Layer 6 of a small transformer language model trained on English Wikipedia (11 layers, counted from 0, width 64).
A neuron's activation on a vector x is SiLU(gate . x) times (in . x), where the dot is the dot product.

Input weights of the MLP neurons that the questions are about. A number n stands for n times 0.0013.
n7 gate: 93 165 -102 -2 -39 -269 -66 -137 -142 -165 124 72 -47 6 -32 -101 64 40 -139 -149 -150 -169 66 -60 -102 148 29 100 78 140 175 -164 177 -49 27 -4 84 28 51 -55 36 8 60 -63 -52 -70 15 31 275 59 195 -99 -248 -47 -83 50 -197 126 -168 41 -61 71 76 -273
n8 gate: -134 214 -129 237 84 -37 -224 -258 -151 -95 112 90 243 164 -56 -118 -6 248 42 -11 -177 -123 -46 312 104 254 164 52 -89 16 -15 164 63 177 133 299 250 -98 -24 14 37 10 127 -76 -127 -185 52 -220 257 -135 90 41 -141 -152 -180 -263 -187 110 120 -48 -72 -120 -53 -94
n9 gate: -31 -23 195 -33 144 124 -52 248 91 -41 -182 62 67 114 144 125 93 109 119 -59 -1 -43 37 -97 -42 168 -56 52 52 97 -98 -54 105 -41 -16 -303 36 154 56 181 -149 95 116 -41 -113 -59 84 38 -108 152 -21 21 -170 -165 161 -59 -284 -8 -205 78 -132 -98 -6 -58
n11 gate: 83 72 -52 103 167 -123 77 -144 58 -181 28 194 0 28 360 -180 21 202 -121 33 -44 11 -119 -130 236 123 -78 -264 103 -57 -166 105 -12 112 -71 76 -118 -106 97 38 138 55 -311 -31 -66 103 -53 -97 175 -299 -87 -141 3 9 -198 -12 -7 172 -158 -32 -31 -54 -127 122
n18 gate: -66 29 -97 27 122 -12 -26 120 -183 -149 -255 37 90 180 -76 -101 -6 -95 -8 -38 81 -137 43 119 -180 -73 35 133 -13 -42 23 193 -20 221 5 236 -103 -191 -75 -88 -185 -86 -146 157 -195 54 -126 -74 191 -369 67 298 -303 -118 -23 -151 26 -31 14 -125 6 45 162 -45
n20 gate: 120 260 26 -63 88 -69 210 -25 210 -207 -6 144 167 -21 59 144 -89 187 190 -50 -89 34 169 179 -69 -64 -51 -18 -7 13 -149 6 18 6 7 165 -261 -249 -270 26 104 -112 -316 48 -12 -15 -95 -220 187 -5 -90 32 -32 52 -17 -48 -292 -140 92 -71 -275 -249 -450 26
n26 gate: 178 104 -144 -96 -252 -79 47 -171 64 24 58 -22 -195 39 -158 -49 9 191 -100 -76 -6 140 -168 65 43 147 -64 -178 -133 -163 203 -41 152 24 -84 -89 35 11 -24 -273 -132 29 -72 -94 114 23 -224 -194 -128 -6 100 180 -64 -45 -49 44 81 62 -35 222 -38 72 -100 -31
n27 gate: -185 221 6 -62 -84 71 182 -47 167 -271 -36 16 134 12 146 -129 -8 -26 390 27 -2 -25 30 -50 -130 169 91 104 -90 -108 -154 38 -83 2 11 -93 -297 -245 -165 -130 -2 -48 -132 -43 -29 -89 170 -11 -16 193 33 -247 125 -32 -80 41 10 -76 -184 290 -362 -195 -350 -63
n29 gate: -159 8 -68 62 -169 -90 -338 186 -224 -80 -129 -14 -76 -99 216 39 -31 74 -240 -33 154 -200 -42 -152 0 -113 -153 16 -241 -57 -8 -156 -132 -13 203 4 -194 4 -39 -104 12 168 -273 27 185 -136 -70 103 -76 -57 86 -95 -27 62 -15 -162 -8 65 -9 216 -91 11 -39 -114
n32 gate: -6 148 -94 -74 -208 163 126 -266 -4 183 -193 55 -102 -34 -33 -303 57 120 -57 235 132 57 154 -170 144 88 -9 -63 49 -100 -59 79 45 370 91 -94 -55 -78 -37 -182 -137 -47 35 8 255 -207 -62 -45 138 -50 79 -69 31 -151 19 168 -28 -104 41 -73 68 210 120 -62
n44 gate: 174 129 -96 -40 22 -10 188 137 -173 -67 -83 -82 150 -159 82 4 -140 -77 54 132 -7 -63 -116 11 75 -43 190 -141 -227 82 -305 -22 -202 36 105 55 -22 17 76 -73 -103 -6 -65 133 -111 10 170 -9 -45 39 -162 395 55 -43 80 98 -302 61 -56 -104 -97 -74 75 -189
n58 gate: -41 105 -157 131 -352 139 -60 148 -129 -426 62 38 -15 -240 322 160 -37 161 -58 -38 -81 -187 29 46 -123 -20 -13 215 -81 33 67 130 16 62 62 -70 -38 -152 -192 108 -53 -44 -466 -116 -116 -178 7 -45 74 -231 -111 -45 2 122 -22 -376 -235 -66 65 59 32 -58 -214 -155
n64 gate: -305 -118 -209 73 -279 30 42 178 -6 66 -84 291 -40 -71 92 1 -171 3 8 189 190 250 63 -168 -22 -62 -108 -280 108 -268 8 -44 55 111 25 5 -203 -4 70 98 66 11 -153 11 252 84 -68 -189 -53 12 -207 67 23 -121 3 -10 90 -58 67 239 -226 145 -176 24
n78 gate: -78 -85 -66 -1 17 47 -143 205 -137 -54 -18 -69 -113 -198 341 375 36 -185 -20 110 74 -13 199 103 68 46 -35 -88 -118 132 -331 215 266 64 -52 -55 -76 93 81 140 58 89 -31 -94 24 -21 -43 -19 -134 39 124 -13 120 -189 -99 -104 37 142 -273 74 4 32 -79 -45
n91 gate: -12 53 -46 -158 73 -169 41 -257 -174 -91 49 -11 -37 -103 158 -178 56 101 5 -23 -319 25 -265 96 -185 161 -219 -89 -106 88 -70 -45 -29 -98 -2 229 1 38 3 -87 -381 131 -163 -66 100 -67 149 187 -162 -4 70 189 -88 48 109 143 -38 66 106 -66 -112 28 178 -42
n98 gate: -34 48 69 -167 -115 -99 -159 -186 -108 120 176 -58 22 -83 186 35 -100 270 28 -168 69 64 120 -11 -24 24 169 -2 186 147 -98 58 140 -100 -1 54 -13 -140 6 -31 -26 52 -137 224 50 -17 -147 -111 -100 -200 59 -200 -239 -128 -5 -41 48 13 253 103 -58 -380 -278 161
n100 gate: -1 -132 -42 -135 -78 107 -128 141 -142 -75 -174 393 -133 -476 368 -77 -42 -84 177 22 -47 -147 71 17 13 33 -144 -98 -153 -188 -73 69 -102 -88 195 -179 362 88 -49 -67 0 137 71 314 48 -97 209 149 236 -111 -69 110 -40 -46 -53 24 9 -27 -145 205 -229 -72 -16 81
n101 gate: -92 -32 -131 136 101 -15 -19 -118 -360 -27 82 -97 186 -85 71 90 140 -22 32 -98 -77 158 174 -6 137 -127 166 -94 -83 -2 129 -1 146 91 150 -68 29 -46 -239 39 -22 237 75 -179 80 -215 95 218 218 93 200 -103 3 118 6 -61 -129 117 140 130 -20 -238 217 -54
n107 gate: -142 82 250 7 -137 31 47 -195 -52 -39 -202 56 -115 -63 120 184 -105 75 -20 -50 204 33 289 -140 120 38 -49 -22 116 -121 82 156 5 76 79 -277 -205 -53 -49 -37 -143 -141 -159 -87 82 56 92 146 33 159 -95 -101 -196 174 -203 -220 -226 3 -189 -22 -57 60 -339 -29
n109 gate: 65 -54 -96 -13 -134 -75 213 -130 21 265 -307 83 -98 -199 -39 -87 -103 63 -118 241 -62 -132 71 -51 -25 81 18 -53 144 -32 105 -47 -54 123 -33 -162 -18 -71 261 -175 -8 -10 23 -51 -120 202 8 180 -4 157 99 50 -40 -35 141 59 -123 -29 80 -99 99 -5 127 -141
n114 gate: -231 167 -146 -232 -345 -16 -140 -43 -79 -127 282 182 104 57 77 118 155 192 -106 -281 -129 -76 98 62 -94 143 -51 -64 96 -117 -367 139 59 71 -42 216 101 223 -37 -129 115 179 212 -30 -76 59 50 34 51 131 192 14 -232 -135 109 62 116 -155 -241 64 -212 98 -273 -72
n119 gate: -122 77 116 58 -244 67 -255 -58 -2 -204 -121 84 72 35 282 96 30 86 -88 -126 29 -203 -41 -72 162 39 -35 16 -58 90 54 -136 -115 -39 18 -1 -134 2 -55 220 -106 170 -167 -123 226 -104 -188 25 91 -51 -88 161 11 -124 -117 88 181 59 -68 268 1 52 -19 17
n124 gate: -218 18 36 124 -49 37 -87 178 -106 17 -78 282 9 166 -86 203 -168 38 55 -109 -140 69 24 40 -4 285 -167 -37 -145 106 -56 39 150 -73 -186 72 1 -275 -148 -85 -27 140 97 -109 -229 65 -147 -143 -138 -21 -154 89 10 -144 -89 106 2 -43 35 147 -100 49 199 -153
n7 in: 118 -86 -35 -16 -92 -82 115 45 -106 -1 4 -105 -144 73 -37 195 -243 -118 117 38 109 22 -25 -295 34 -49 177 -11 -355 10 56 -6 54 -6 92 -378 -26 -17 100 146 -51 -21 1 127 63 156 45 4 -48 -266 -126 -56 158 15 -29 101 0 -20 177 -5 -78 -79 -82 113
n8 in: -92 285 -66 37 19 -216 129 -326 -102 -123 -26 240 -102 259 -144 174 -117 165 -171 -117 -17 -230 -120 -101 -168 40 131 134 -35 -52 28 -41 63 144 -35 56 -66 169 170 -161 -28 -28 206 -36 174 -204 316 -163 -27 -44 -70 89 -40 -120 -88 -203 -128 114 97 -72 66 95 -226 4
n9 in: -97 -27 -76 54 113 -268 -137 -13 -54 -44 10 -33 -3 100 -154 -65 146 84 -142 75 -40 70 125 302 -45 11 -247 112 178 -33 -178 201 96 38 -49 106 69 2 87 -7 -174 -49 42 -77 132 -100 301 -81 92 27 -21 -205 -195 107 -49 -165 44 30 55 -117 122 -87 -51 -2
n11 in: 138 19 -212 -41 55 -89 -49 -100 175 174 -122 106 95 -95 58 -102 -4 190 -8 14 76 -26 -24 168 53 -125 73 25 191 8 -93 -137 143 36 36 89 -58 -2 -120 -19 -244 63 -73 196 49 -113 -104 91 -20 85 33 5 118 104 88 -90 -48 -128 13 17 -100 8 160 -54
n18 in: -120 -156 126 -78 154 -53 -65 49 54 225 -146 -103 2 -57 -329 -33 -7 149 52 12 -157 44 131 -106 -294 145 -34 14 -36 -146 4 6 -162 85 210 48 278 34 -19 101 136 76 306 -5 -248 160 102 -50 209 -11 -59 14 -191 -72 28 167 -255 133 -76 22 -82 48 18 41
n20 in: 61 79 200 -128 89 31 89 45 84 93 -13 -49 -10 -78 100 266 220 79 183 101 6 56 112 125 -172 -61 -32 -75 102 64 -38 94 -48 127 104 212 321 166 49 -28 252 -170 56 168 61 16 -145 76 -34 97 -77 -157 -241 -103 -91 134 260 43 80 130 -385 -27 -50 137
n26 in: 35 287 -87 -75 -22 133 33 70 97 -87 218 -32 -16 -25 73 83 -62 81 67 -8 148 40 -184 -84 4 116 -64 -12 -100 52 80 -158 75 122 -94 22 -149 -31 22 1 169 280 -70 23 83 -106 -61 132 -184 319 -86 -77 157 4 -41 12 136 34 64 12 -253 154 -78 26
n27 in: 112 264 -278 -76 71 97 112 -126 -136 -309 203 1 -46 25 43 -113 -3 35 104 -236 62 -6 -91 -39 66 55 -10 -210 -40 6 256 -106 -37 81 -153 29 -15 -124 -141 180 -4 -173 -9 137 -95 142 41 23 -58 29 141 80 -38 197 -14 -131 9 71 101 11 -103 19 176 -67
n29 in: -27 215 -55 -9 88 -182 -104 -165 57 18 34 135 -17 249 292 83 177 52 -87 -81 -197 -93 -156 154 -136 89 58 -87 -39 8 7 37 43 78 313 191 -204 -104 -12 -158 -37 -36 -189 -46 91 16 -31 175 -13 50 10 1 -163 16 175 -45 -1 81 -90 202 -30 222 59 -39
n32 in: -150 -27 78 174 118 -154 184 74 12 175 -156 27 -38 20 -6 -148 37 -117 -85 173 -59 -44 216 -57 -29 37 -82 26 -82 -44 15 -128 -41 -89 -140 57 -121 92 244 43 170 -137 -170 -261 105 -60 -196 153 -33 283 -142 -38 214 203 151 -48 80 -93 39 -55 -122 -240 78 -110
n44 in: -69 25 -292 -10 -176 -177 -116 35 41 88 267 -78 90 -64 -51 59 -70 -136 -151 78 13 -83 -172 41 -197 -39 10 -58 -71 -8 62 -16 -165 190 43 50 43 -14 -169 -264 -112 111 -114 2 80 -5 -134 -46 226 -119 -37 -64 -40 105 -90 -17 192 37 90 -77 104 117 -70 -72
n58 in: 65 -119 -9 44 -147 125 107 -88 45 -178 42 -66 -69 -128 86 303 52 35 7 23 -31 -199 -79 -2 -118 37 234 264 230 124 211 131 -91 -67 24 -104 -131 -104 -17 212 139 -190 -196 -26 11 -74 111 210 37 -73 -31 17 178 210 -20 -230 -232 -78 147 68 -127 99 -224 86
n64 in: -21 43 102 1 -4 -284 -199 -31 41 127 45 123 156 76 95 -123 -232 143 -358 -105 63 -175 -79 -132 -122 -19 -5 106 -29 190 14 -41 117 -92 133 33 -241 -259 -40 -4 -12 126 -363 76 -41 -35 88 -33 -23 -17 -57 152 -95 -110 34 -2 -133 -45 296 -130 -3 44 -208 -9
n78 in: -17 -39 143 -211 -21 96 98 -12 -38 66 -188 -177 48 -93 -47 51 41 -165 -54 88 -185 -209 160 -101 -269 -106 13 179 27 54 37 8 86 46 2 -59 -136 -154 41 163 -286 -218 68 -53 138 81 15 85 -53 -181 81 -99 -151 40 -121 -154 -6 106 26 -133 -80 40 77 41
n91 in: -81 -123 -130 12 141 -29 89 -163 -188 -16 105 108 88 -150 -87 -189 -105 137 184 107 -131 -54 160 7 138 -232 -27 -26 13 -4 40 0 -130 21 -101 58 -63 150 102 91 -30 85 25 39 -93 142 37 111 -142 -198 60 -10 143 219 183 -9 -83 -77 207 -155 -3 17 -48 65
n98 in: -78 -96 132 75 180 10 26 17 -79 -172 6 -8 139 84 -196 143 156 92 63 49 -124 -228 65 237 35 -28 67 116 42 -106 222 2 36 81 -2 4 -157 24 7 -85 190 229 124 16 -214 48 86 84 53 173 -5 119 210 65 67 -72 -98 -100 -92 18 116 55 250 -19
n100 in: -113 -27 -248 238 -48 110 -145 191 110 109 -220 92 28 -42 5 -11 -95 13 -69 -91 35 -145 244 261 -93 123 207 295 160 203 -175 20 -6 -110 296 -5 256 -39 14 -6 -130 42 -234 -24 7 9 15 -28 -18 113 -144 126 179 -186 74 -188 -63 18 -103 27 22 104 26 -68
n101 in: -174 -6 44 -12 -36 127 96 106 97 95 -20 -27 375 -323 228 -63 45 -86 211 109 133 283 134 27 190 -5 90 -229 -139 -191 10 89 55 -105 -105 -14 -93 -17 2 -89 323 -27 -151 -181 73 55 15 -77 14 59 -77 -29 -80 63 -72 -4 -23 47 175 -18 -90 -38 42 -33
n107 in: -1 53 159 235 -354 -179 -4 194 27 56 -53 -15 -223 -38 181 -1 54 -100 -70 -8 48 -47 216 -128 -15 120 -247 -130 2 -68 39 101 20 37 -46 -133 -51 22 -120 -33 -34 -136 51 144 47 102 -44 59 -21 178 108 92 -201 -292 -5 -130 79 -87 33 -89 -169 354 -93 -34
n109 in: -20 -26 73 155 -88 30 130 130 -211 56 63 -20 -322 53 -98 -68 206 -16 145 -135 80 -143 -119 109 -273 109 80 -72 8 -76 -111 31 132 27 -96 -8 -50 135 -64 152 186 76 195 33 36 -88 -35 140 -148 173 71 119 166 -191 -26 67 163 -6 0 19 149 -9 41 -58
n114 in: 21 144 106 63 373 5 97 204 88 49 -26 137 -13 54 37 -73 52 -99 82 86 31 44 -21 -79 27 -238 99 -153 -126 5 -96 -24 -193 94 300 -15 -182 -213 -33 4 212 161 -428 -45 279 135 -132 -6 12 241 -158 182 188 194 -11 234 -35 129 35 -117 60 175 -92 38
n119 in: 35 -262 -118 77 34 -35 -22 20 33 166 -173 -63 -48 157 -68 53 44 -10 30 -35 58 -142 -130 -195 35 -152 37 68 -53 13 87 -42 93 137 211 -59 103 -144 111 11 -13 -24 21 186 -59 -173 41 435 -64 8 -54 11 354 116 2 -59 12 -49 28 58 -29 -140 14 -62
n124 in: -13 -20 -52 26 -51 14 -25 104 -81 208 -9 71 9 205 -46 178 -168 42 -98 -21 -29 51 -242 -152 -199 -37 32 -88 -103 86 -73 -198 84 16 211 8 -64 -148 6 -210 19 25 135 136 -98 174 -20 -27 -223 171 -124 90 67 -64 83 209 59 124 -45 6 -21 123 86 -64

Each question shows a token from some text and the vector x that enters the MLP there. A number n stands for n times 0.013.

"y": 156 -296 -13 -114 109 111 -59 -74 46 23 -52 -69 -47 54 21 35 -30 41 -9 -71 -32 17 -43 -134 -33 -295 99 -16 42 -47 17 -26 -36 -81 28 23 26 108 11 -73 -5 -48 -48 9 -37 -1 63 -44 -55 32 -35 -73 73 125 25 -67 -18 210 15 -53 119 9 50 47
Which of these neurons fires most? n107

"s": 126 -47 192 25 5 106 5 -51 15 118 9 50 11 -47 22 80 33 39 -23 35 20 -26 -5 -41 -18 -182 97 77 112 56 50 -131 -141 -40 -119 -39 -73 87 14 36 -54 52 83 61 185 -110 104 65 -119 25 -124 60 -38 77 -26 -12 -136 97 36 -26 126 -77 92 16
The most active neuron and its activation: n119, at about 0.61

"0": 22 -53 45 96 103 56 76 -124 -138 59 87 37 54 -39 0 42 -29 -175 74 -185 -32 24 -82 31 5 -1 36 74 -5 108 3 111 -20 2 57 34 118 154 4 -17 81 202 15 54 86 -36 108 105 -48 -23 205 67 -25 136 -23 -68 -120 -13 46 95 67 -51 85 86
Which of these neurons fires most? n91

"k": 160 -61 0 -50 1 95 10 -120 61 118 140 -51 -5 107 33 -75 62 0 26 21 27 -147 -36 -49 87 -351 175 -33 7 35 25 -88 54 -106 -68 21 -40 46 -15 -106 -105 -54 69 91 13 52 38 -85 26 4 126 -40 51 54 35 -70 93 94 20 -85 64 1 8 -54
Which of these neurons fires most? n18

"\n": 84 -78 12 46 -27 53 -72 -34 193 45 109 -32 30 -73 -175 -48 -2 129 28 -59 99 -4 5 70 -23 169 134 196 56 52 -44 -37 -51 41 37 106 6 -15 61 -68 254 -93 121 -9 15 -31 -39 49 29 -24 27 43 -34 -96 207 25 33 45 -37 11 -23 -99 -17 4
The most active neuron and its activation: n98, at about 1.5

"pp": 73 30 -13 -65 135 139 33 -25 -19 100 80 -76 -17 -93 -41 83 -43 -69 -33 17 29 -53 -136 -63 -79 -198 34 -69 74 129 47 -50 83 -61 -86 -33 64 -82 -150 -34 121 -199 -154 100 -75 174 -5 31 -103 44 -121 -51 63 25 51 -66 7 128 83 27 -14 93 -106 -43
Which three neurons fire most, strongest first? n20, n58, n9

" un": 88 2 -82 -43 93 -108 28 57 -19 77 95 -95 42 50 -129 14 -8 -73 29 -181 46 9 165 -67 -94 42 217 -48 117 88 -60 118 -9 -110 69 -89 -158 -172 3 -27 117 -2 30 137 17 -96 10 7 -68 32 -33 -3 -40 -91 -118 -73 -75 -25 1 8 24 -61 19 9
Which of these neurons fires most? n7

",": 215 -33 80 -35 14 0 -89 -46 -32 15 -59 -20 111 131 -35 15 -24 13 63 -52 -56 -84 -52 26 -70 -172 119 108 49 -40 37 45 -23 -61 31 49 -20 -163 40 -67 -47 -155 102 -15 -13 26 90 36 74 -62 10 -150 -77 57 -25 -13 -55 -3 8 -3 -86 4 61 183
Which of these neurons fires most? n18

"ic": -20 -73 67 -46 -94 168 101 27 37 -42 87 -25 -52 70 12 70 27 51 94 -90 -21 -104 -69 -79 -53 -241 27 130 -22 56 12 -130 62 -111 -119 94 -87 -26 -128 -1 -4 -71 57 76 86 73 -56 42 6 64 -72 138 50 143 -8 -119 -10 182 -28 31 157 74 64 -8
The most active neuron and its activation: n58, at about 2.8

" M": -118 -24 2 148 5 76 -46 46 -12 6 8 -49 26 127 -85 5 17 -110 103 5 38 -34 137 -129 74 -243 172 136 109 202 2 -55 43 -184 -55 -32 85 -52 -25 -21 -66 10 -12 -32 48 18 94 -48 -21 65 52 -127 39 -82 35 38 50 59 102 -80 -62 54 -52 -28
Which three neurons fire most, strongest first? n29, n18, n44

"zy": 20 -196 -8 -54 158 22 95 -56 65 -125 89 -39 -36 52 22 23 47 65 31 -92 -39 13 -100 -106 -62 -201 7 46 62 -16 -38 -184 39 -111 37 13 -32 -1 51 -136 -100 -77 -24 152 -37 265 51 -21 -12 54 83 -24 64 119 -45 -62 9 118 -58 25 71 -38 49 -22
Which of these neurons fires most? n91

".": 213 -69 -41 0 61 -80 21 37 69 136 139 -17 30 160 -97 -59 100 -54 113 62 -58 -10 87 -16 -105 48 132 -62 -14 -56 10 50 12 89 4 -135 -51 -90 26 8 36 29 -73 -106 98 -54 -35 110 65 28 -12 -69 40 126 19 45 -50 -5 6 27 -79 17 -63 136
Which of these neurons fires most? n32

" Partner": 196 -107 -106 80 73 -26 63 -19 -28 102 -3 8 -6 -58 -78 10 70 -29 -56 106 27 -68 66 -67 -71 -66 -14 29 37 70 49 -8 40 -151 1 -36 25 33 -28 -141 -92 -116 32 -33 -139 93 85 23 -73 83 125 -172 72 128 93 -70 65 -20 -135 57 75 63 115 -29
Which of these neurons fires most? n114

" ": -70 -34 14 49 101 -105 -18 -37 18 88 89 -34 -17 -13 -38 16 -38 38 82 -35 39 -29 111 -1 -42 88 146 -33 36 161 -46 79 -95 -63 -17 -52 36 -37 92 5 57 32 45 159 7 -35 46 98 -1 23 -45 -34 37 73 30 -101 -69 -60 23 -291 18 -99 60 51
The most active neuron and its activation: n98, at about 2

"-": 170 -34 -62 -68 89 -105 75 137 183 41 -19 -52 -8 16 -44 81 99 22 -42 60 82 21 -7 83 -109 -27 51 343 -55 78 13 -1 100 25 -16 -22 44 -135 13 -1 -20 86 119 56 -1 -40 -9 -17 55 38 -40 -143 -53 -108 2 -71 45 92 -109 73 79 16 29 4
The most active neuron and its activation: n9, at about 3.1

" Russell": 88 -196 -2 -112 39 79 45 2 138 12 -1 -88 34 25 29 -36 14 76 20 42 -70 7 -107 -24 -90 -240 85 31 100 47 -46 -65 174 -201 14 -94 -91 50 71 -107 -9 -119 -29 -11 27 58 58 68 -28 119 140 -58 52 79 33 71 -52 138 144 34 -4 -68 45 66
Which two neurons fire most, strongest first? n107, n91

" Eddie": 14 -257 19 -62 149 100 67 60 160 73 15 -60 -48 8 20 26 -19 107 -12 52 -74 -88 -67 59 -40 -138 25 115 87 22 -88 34 145 -243 -17 -113 -76 87 51 -65 -22 -94 -3 7 64 161 -28 113 -37 171 97 37 67 -27 -40 3 50 97 21 27 -2 -40 67 48
Which of these neurons fires most? n78

"2": 142 -9 33 82 87 35 84 -90 12 34 66 -64 -31 16 -51 51 98 -72 -43 -235 -29 88 29 -77 -42 199 33 2 -16 -13 32 44 -43 43 10 137 100 282 33 -38 -24 -54 23 14 88 82 36 0 60 23 239 39 -46 117 -67 -5 -7 -7 48 -44 8 1 81 56
Which of these neurons fires most? n8

" or": 195 -15 -92 75 45 -52 142 -25 85 -17 -92 62 -43 140 21 122 20 -29 45 -303 40 30 34 48 83 -49 31 54 33 -67 -27 32 -60 51 -60 53 85 -70 98 -43 25 -231 137 -66 -52 33 0 -92 -8 32 -84 -92 64 -7 -16 16 -59 3 -119 -54 20 -15 -66 -27
The most active neuron and its activation: n20, at about 1.5

"Ba": -105 89 -33 2 -110 -29 40 -50 89 -28 -67 46 -63 47 -14 95 -14 -61 15 112 58 12 80 -23 -70 -189 150 18 108 -23 77 -168 64 -173 -84 31 -18 -102 7 92 31 -175 -154 150 111 76 97 -74 -39 24 64 81 164 -17 -22 42 88 -1 -37 72 -18 56 14 11
Which of these neurons fires most? n64

"na": -30 -43 -2 -51 19 85 56 8 0 -17 -16 -99 -100 14 -66 51 5 21 -18 -42 60 79 -125 -39 -64 -401 108 11 29 28 83 -72 -55 -113 -49 -120 -74 56 5 35 80 -32 77 150 62 -15 8 202 43 112 -13 98 98 60 -104 -118 65 20 -4 -8 -66 56 24 8
Which two neurons fire most, strongest first? n9, n18

" in": 136 -114 104 87 36 -111 -4 -13 -21 154 -117 -16 -62 -90 52 -51 85 -48 137 -221 84 53 186 45 56 -57 -70 -34 108 62 15 89 -54 -107 -60 146 -80 -153 -57 35 37 -15 4 -1 12 10 -7 54 -83 -47 -39 -74 -37 32 8 -55 23 -64 -61 38 -45 -93 46 87
The most active neuron and its activation: n20, at about 2.4

"ments": 242 -28 80 -78 51 -90 47 62 47 69 89 57 -1 -164 -25 30 49 -33 -47 -106 30 -31 -98 -29 -125 23 -20 1 40 -59 101 -5 -27 -132 -108 1 -14 51 67 -16 33 -5 88 23 -6 74 146 120 0 41 -26 -64 -73 83 139 -48 -84 27 53 20 74 5 62 -107
Which of these neurons fires most? n109

"ana": -58 -2 -23 40 87 -268 76 -41 -25 108 -6 -61 9 -64 -86 -24 9 168 -96 -210 6 84 -47 -33 -28 -93 68 -61 1 -9 15 -55 -40 -54 11 62 35 -157 75 101 116 -94 -158 132 166 109 -8 39 -38 82 -54 23 54 -93 34 -12 118 43 -35 -99 -95 145 75 -30
Which of these neurons fires most? n64

"le": -21 17 -46 17 -2 60 25 -32 132 -40 54 123 -3 -33 31 1 -109 -82 -11 -31 -24 -16 -38 -32 -226 -353 180 62 56 85 123 -139 -99 -55 79 -54 -75 85 -42 -45 -9 26 -57 43 -17 78 50 1 64 137 -31 41 78 -5 -52 65 -31 149 -20 2 -41 83 -12 -34
The most active neuron and its activation: n44, at about 2.2

"O": 4 -19 125 47 44 -105 46 -134 -2 17 119 84 49 -28 -85 -42 5 -134 -2 -34 166 -15 -47 -59 83 -314 185 57 34 48 10 -53 -78 -73 -68 -47 6 12 9 40 -71 4 -12 30 -33 -53 130 149 -20 62 156 20 -28 112 -1 -30 89 -24 42 -25 -168 69 30 0
Which of these neurons fires most? n18

"rate": 152 -80 -85 -77 50 -145 66 28 9 -47 -26 6 -89 -11 28 -10 43 -170 -45 -299 -40 -65 16 62 120 37 97 -104 33 -76 4 -51 17 25 -27 26 -24 -73 64 -125 65 80 22 22 26 58 116 91 -9 60 211 70 74 33 20 4 148 21 22 45 -2 141 36 -30
Which three neurons fire most, strongest first? n109, n114, n26

"ing": 184 32 -12 -77 30 -43 -3 -68 106 51 22 2 32 -68 22 18 63 -31 -27 -306 -2 -225 11 13 22 63 -141 -8 99 15 27 42 -83 -16 -36 21 -11 84 56 -30 73 76 28 -46 23 103 153 -19 -147 -30 -76 -62 11 58 121 -16 93 9 16 41 30 37 -35 -10
The most active neuron and its activation: n91, at about 0.69

"vest": 83 -92 -61 43 -28 -163 49 -115 27 66 73 -91 40 66 -25 134 51 -108 -168 -121 78 -67 -34 -58 -42 -107 -5 -98 26 50 -7 -35 -14 53 -53 -116 52 -147 81 -31 13 -27 26 -38 -7 80 -7 19 -149 85 -57 -217 28 198 5 42 28 16 184 61 -44 49 -4 -64
Which of these neurons fires most? n26

"3": 167 -43 -4 75 88 154 8 -96 2 106 5 10 35 34 -87 -27 73 -96 -45 -122 -84 47 99 -20 -111 123 -9 -55 -52 -30 -23 78 3 -49 98 52 128 186 2 -90 28 26 -32 63 -10 6 142 62 -42 -14 118 -24 20 99 -67 -68 -159 117 105 -19 24 15 -16 96
Which three neurons fire most, strongest first? n8, n91, n100

"st": 125 178 39 21 73 -49 47 -110 7 138 28 -35 39 -44 -114 102 -35 -44 -133 -99 108 -131 13 -135 53 -133 58 20 33 47 44 23 36 -8 -16 -12 88 -13 -63 -36 27 -53 -41 -13 88 -62 -153 33 -95 46 -145 68 -68 -111 18 82 9 54 -204 -55 19 42 41 -37
Which two neurons fire most, strongest first? n26, n91

"In": 27 -47 111 2 115 -152 -1 16 88 116 10 -44 -39 -127 -44 76 190 -52 166 -220 61 153 195 -5 44 -132 -10 -146 142 62 65 41 -71 -119 -106 124 -11 -5 10 -2 -5 -76 -107 14 -8 24 -9 1 14 -65 -4 7 -86 -8 34 -69 18 -40 -48 37 -99 -23 14 18
Which of these neurons fires most? n20

"ly": 165 26 140 -36 111 -107 112 -37 -11 33 -46 49 -55 77 43 45 55 139 25 -19 -36 18 -148 28 -24 -170 43 -24 106 -16 -84 -18 0 -201 -28 29 4 19 -3 -71 104 -62 -96 127 -127 120 74 117 -28 54 -24 171 55 40 -56 -60 -48 99 -80 85 54 35 139 15
Which of these neurons fires most? n11

" of": 214 -119 -19 134 137 -30 -163 65 20 37 -75 1 48 27 27 -82 22 -34 22 -333 13 -19 0 -29 104 -77 -47 -60 44 3 -35 68 -83 -122 -61 16 41 -87 140 47 37 34 5 47 36 -16 -9 -35 -1 -59 -36 -128 31 46 -52 -28 50 -21 -113 61 -12 49 56 17
Which three neurons fire most, strongest first? n11, n119, n100

" Chamber": 118 -167 -37 -77 24 59 -73 9 -11 134 -61 -9 95 -11 -122 -20 45 -59 -122 34 36 -6 93 -101 -71 -113 80 0 28 95 -23 -62 87 -263 4 9 113 -80 56 8 -139 -128 81 -150 -34 -1 104 30 -84 60 -36 84 104 33 109 -76 -26 27 13 25 41 19 134 -22
Which of these neurons fires most? n26

"e": 42 -70 -1 -47 70 -6 34 18 -5 20 20 -73 27 -13 -37 -90 37 123 6 -167 -68 -34 -283 -58 -68 -252 37 -9 4 84 60 -73 -14 -111 5 26 -134 -17 28 -98 -35 -47 -106 126 24 125 138 -2 -40 107 -16 3 54 112 -125 23 5 150 -35 42 21 61 -29 -40
Which of these neurons fires most? n29

"\")": 33 41 -11 43 124 -134 134 -71 19 101 137 -32 95 -58 -83 23 15 31 136 -18 43 72 -102 22 -119 -108 -61 76 61 63 -52 14 8 16 143 -90 3 26 87 -2 -33 -22 39 -224 38 38 113 172 -84 -152 -74 -141 -40 56 57 60 -26 39 7 39 -151 -30 69 45
The most active neuron and its activation: n91, at about 4.9

"ed": 210 2 115 -89 6 -8 -70 124 24 0 215 4 -40 6 -59 74 -27 -25 -83 -70 32 -69 -39 33 55 -43 -12 21 64 28 38 51 -28 -53 -37 -30 -77 172 42 -98 35 55 -7 7 70 134 20 1 -83 -30 63 -60 -5 92 -32 6 41 96 -106 99 -50 200 -201 19
Which three neurons fire most, strongest first? n26, n114, n107

"Mar": -100 -108 14 46 -60 75 4 -42 -81 -112 -27 53 -4 78 -24 116 -85 -49 27 -17 -2 -13 77 -76 -131 -243 105 67 118 177 28 -102 65 -25 -20 -80 -198 109 8 5 53 -40 -9 -11 110 -134 55 85 -39 48 83 -3 93 -39 68 -96 -49 4 -140 -64 54 -16 13 17
Which three neurons fire most, strongest first? n58, n78, n119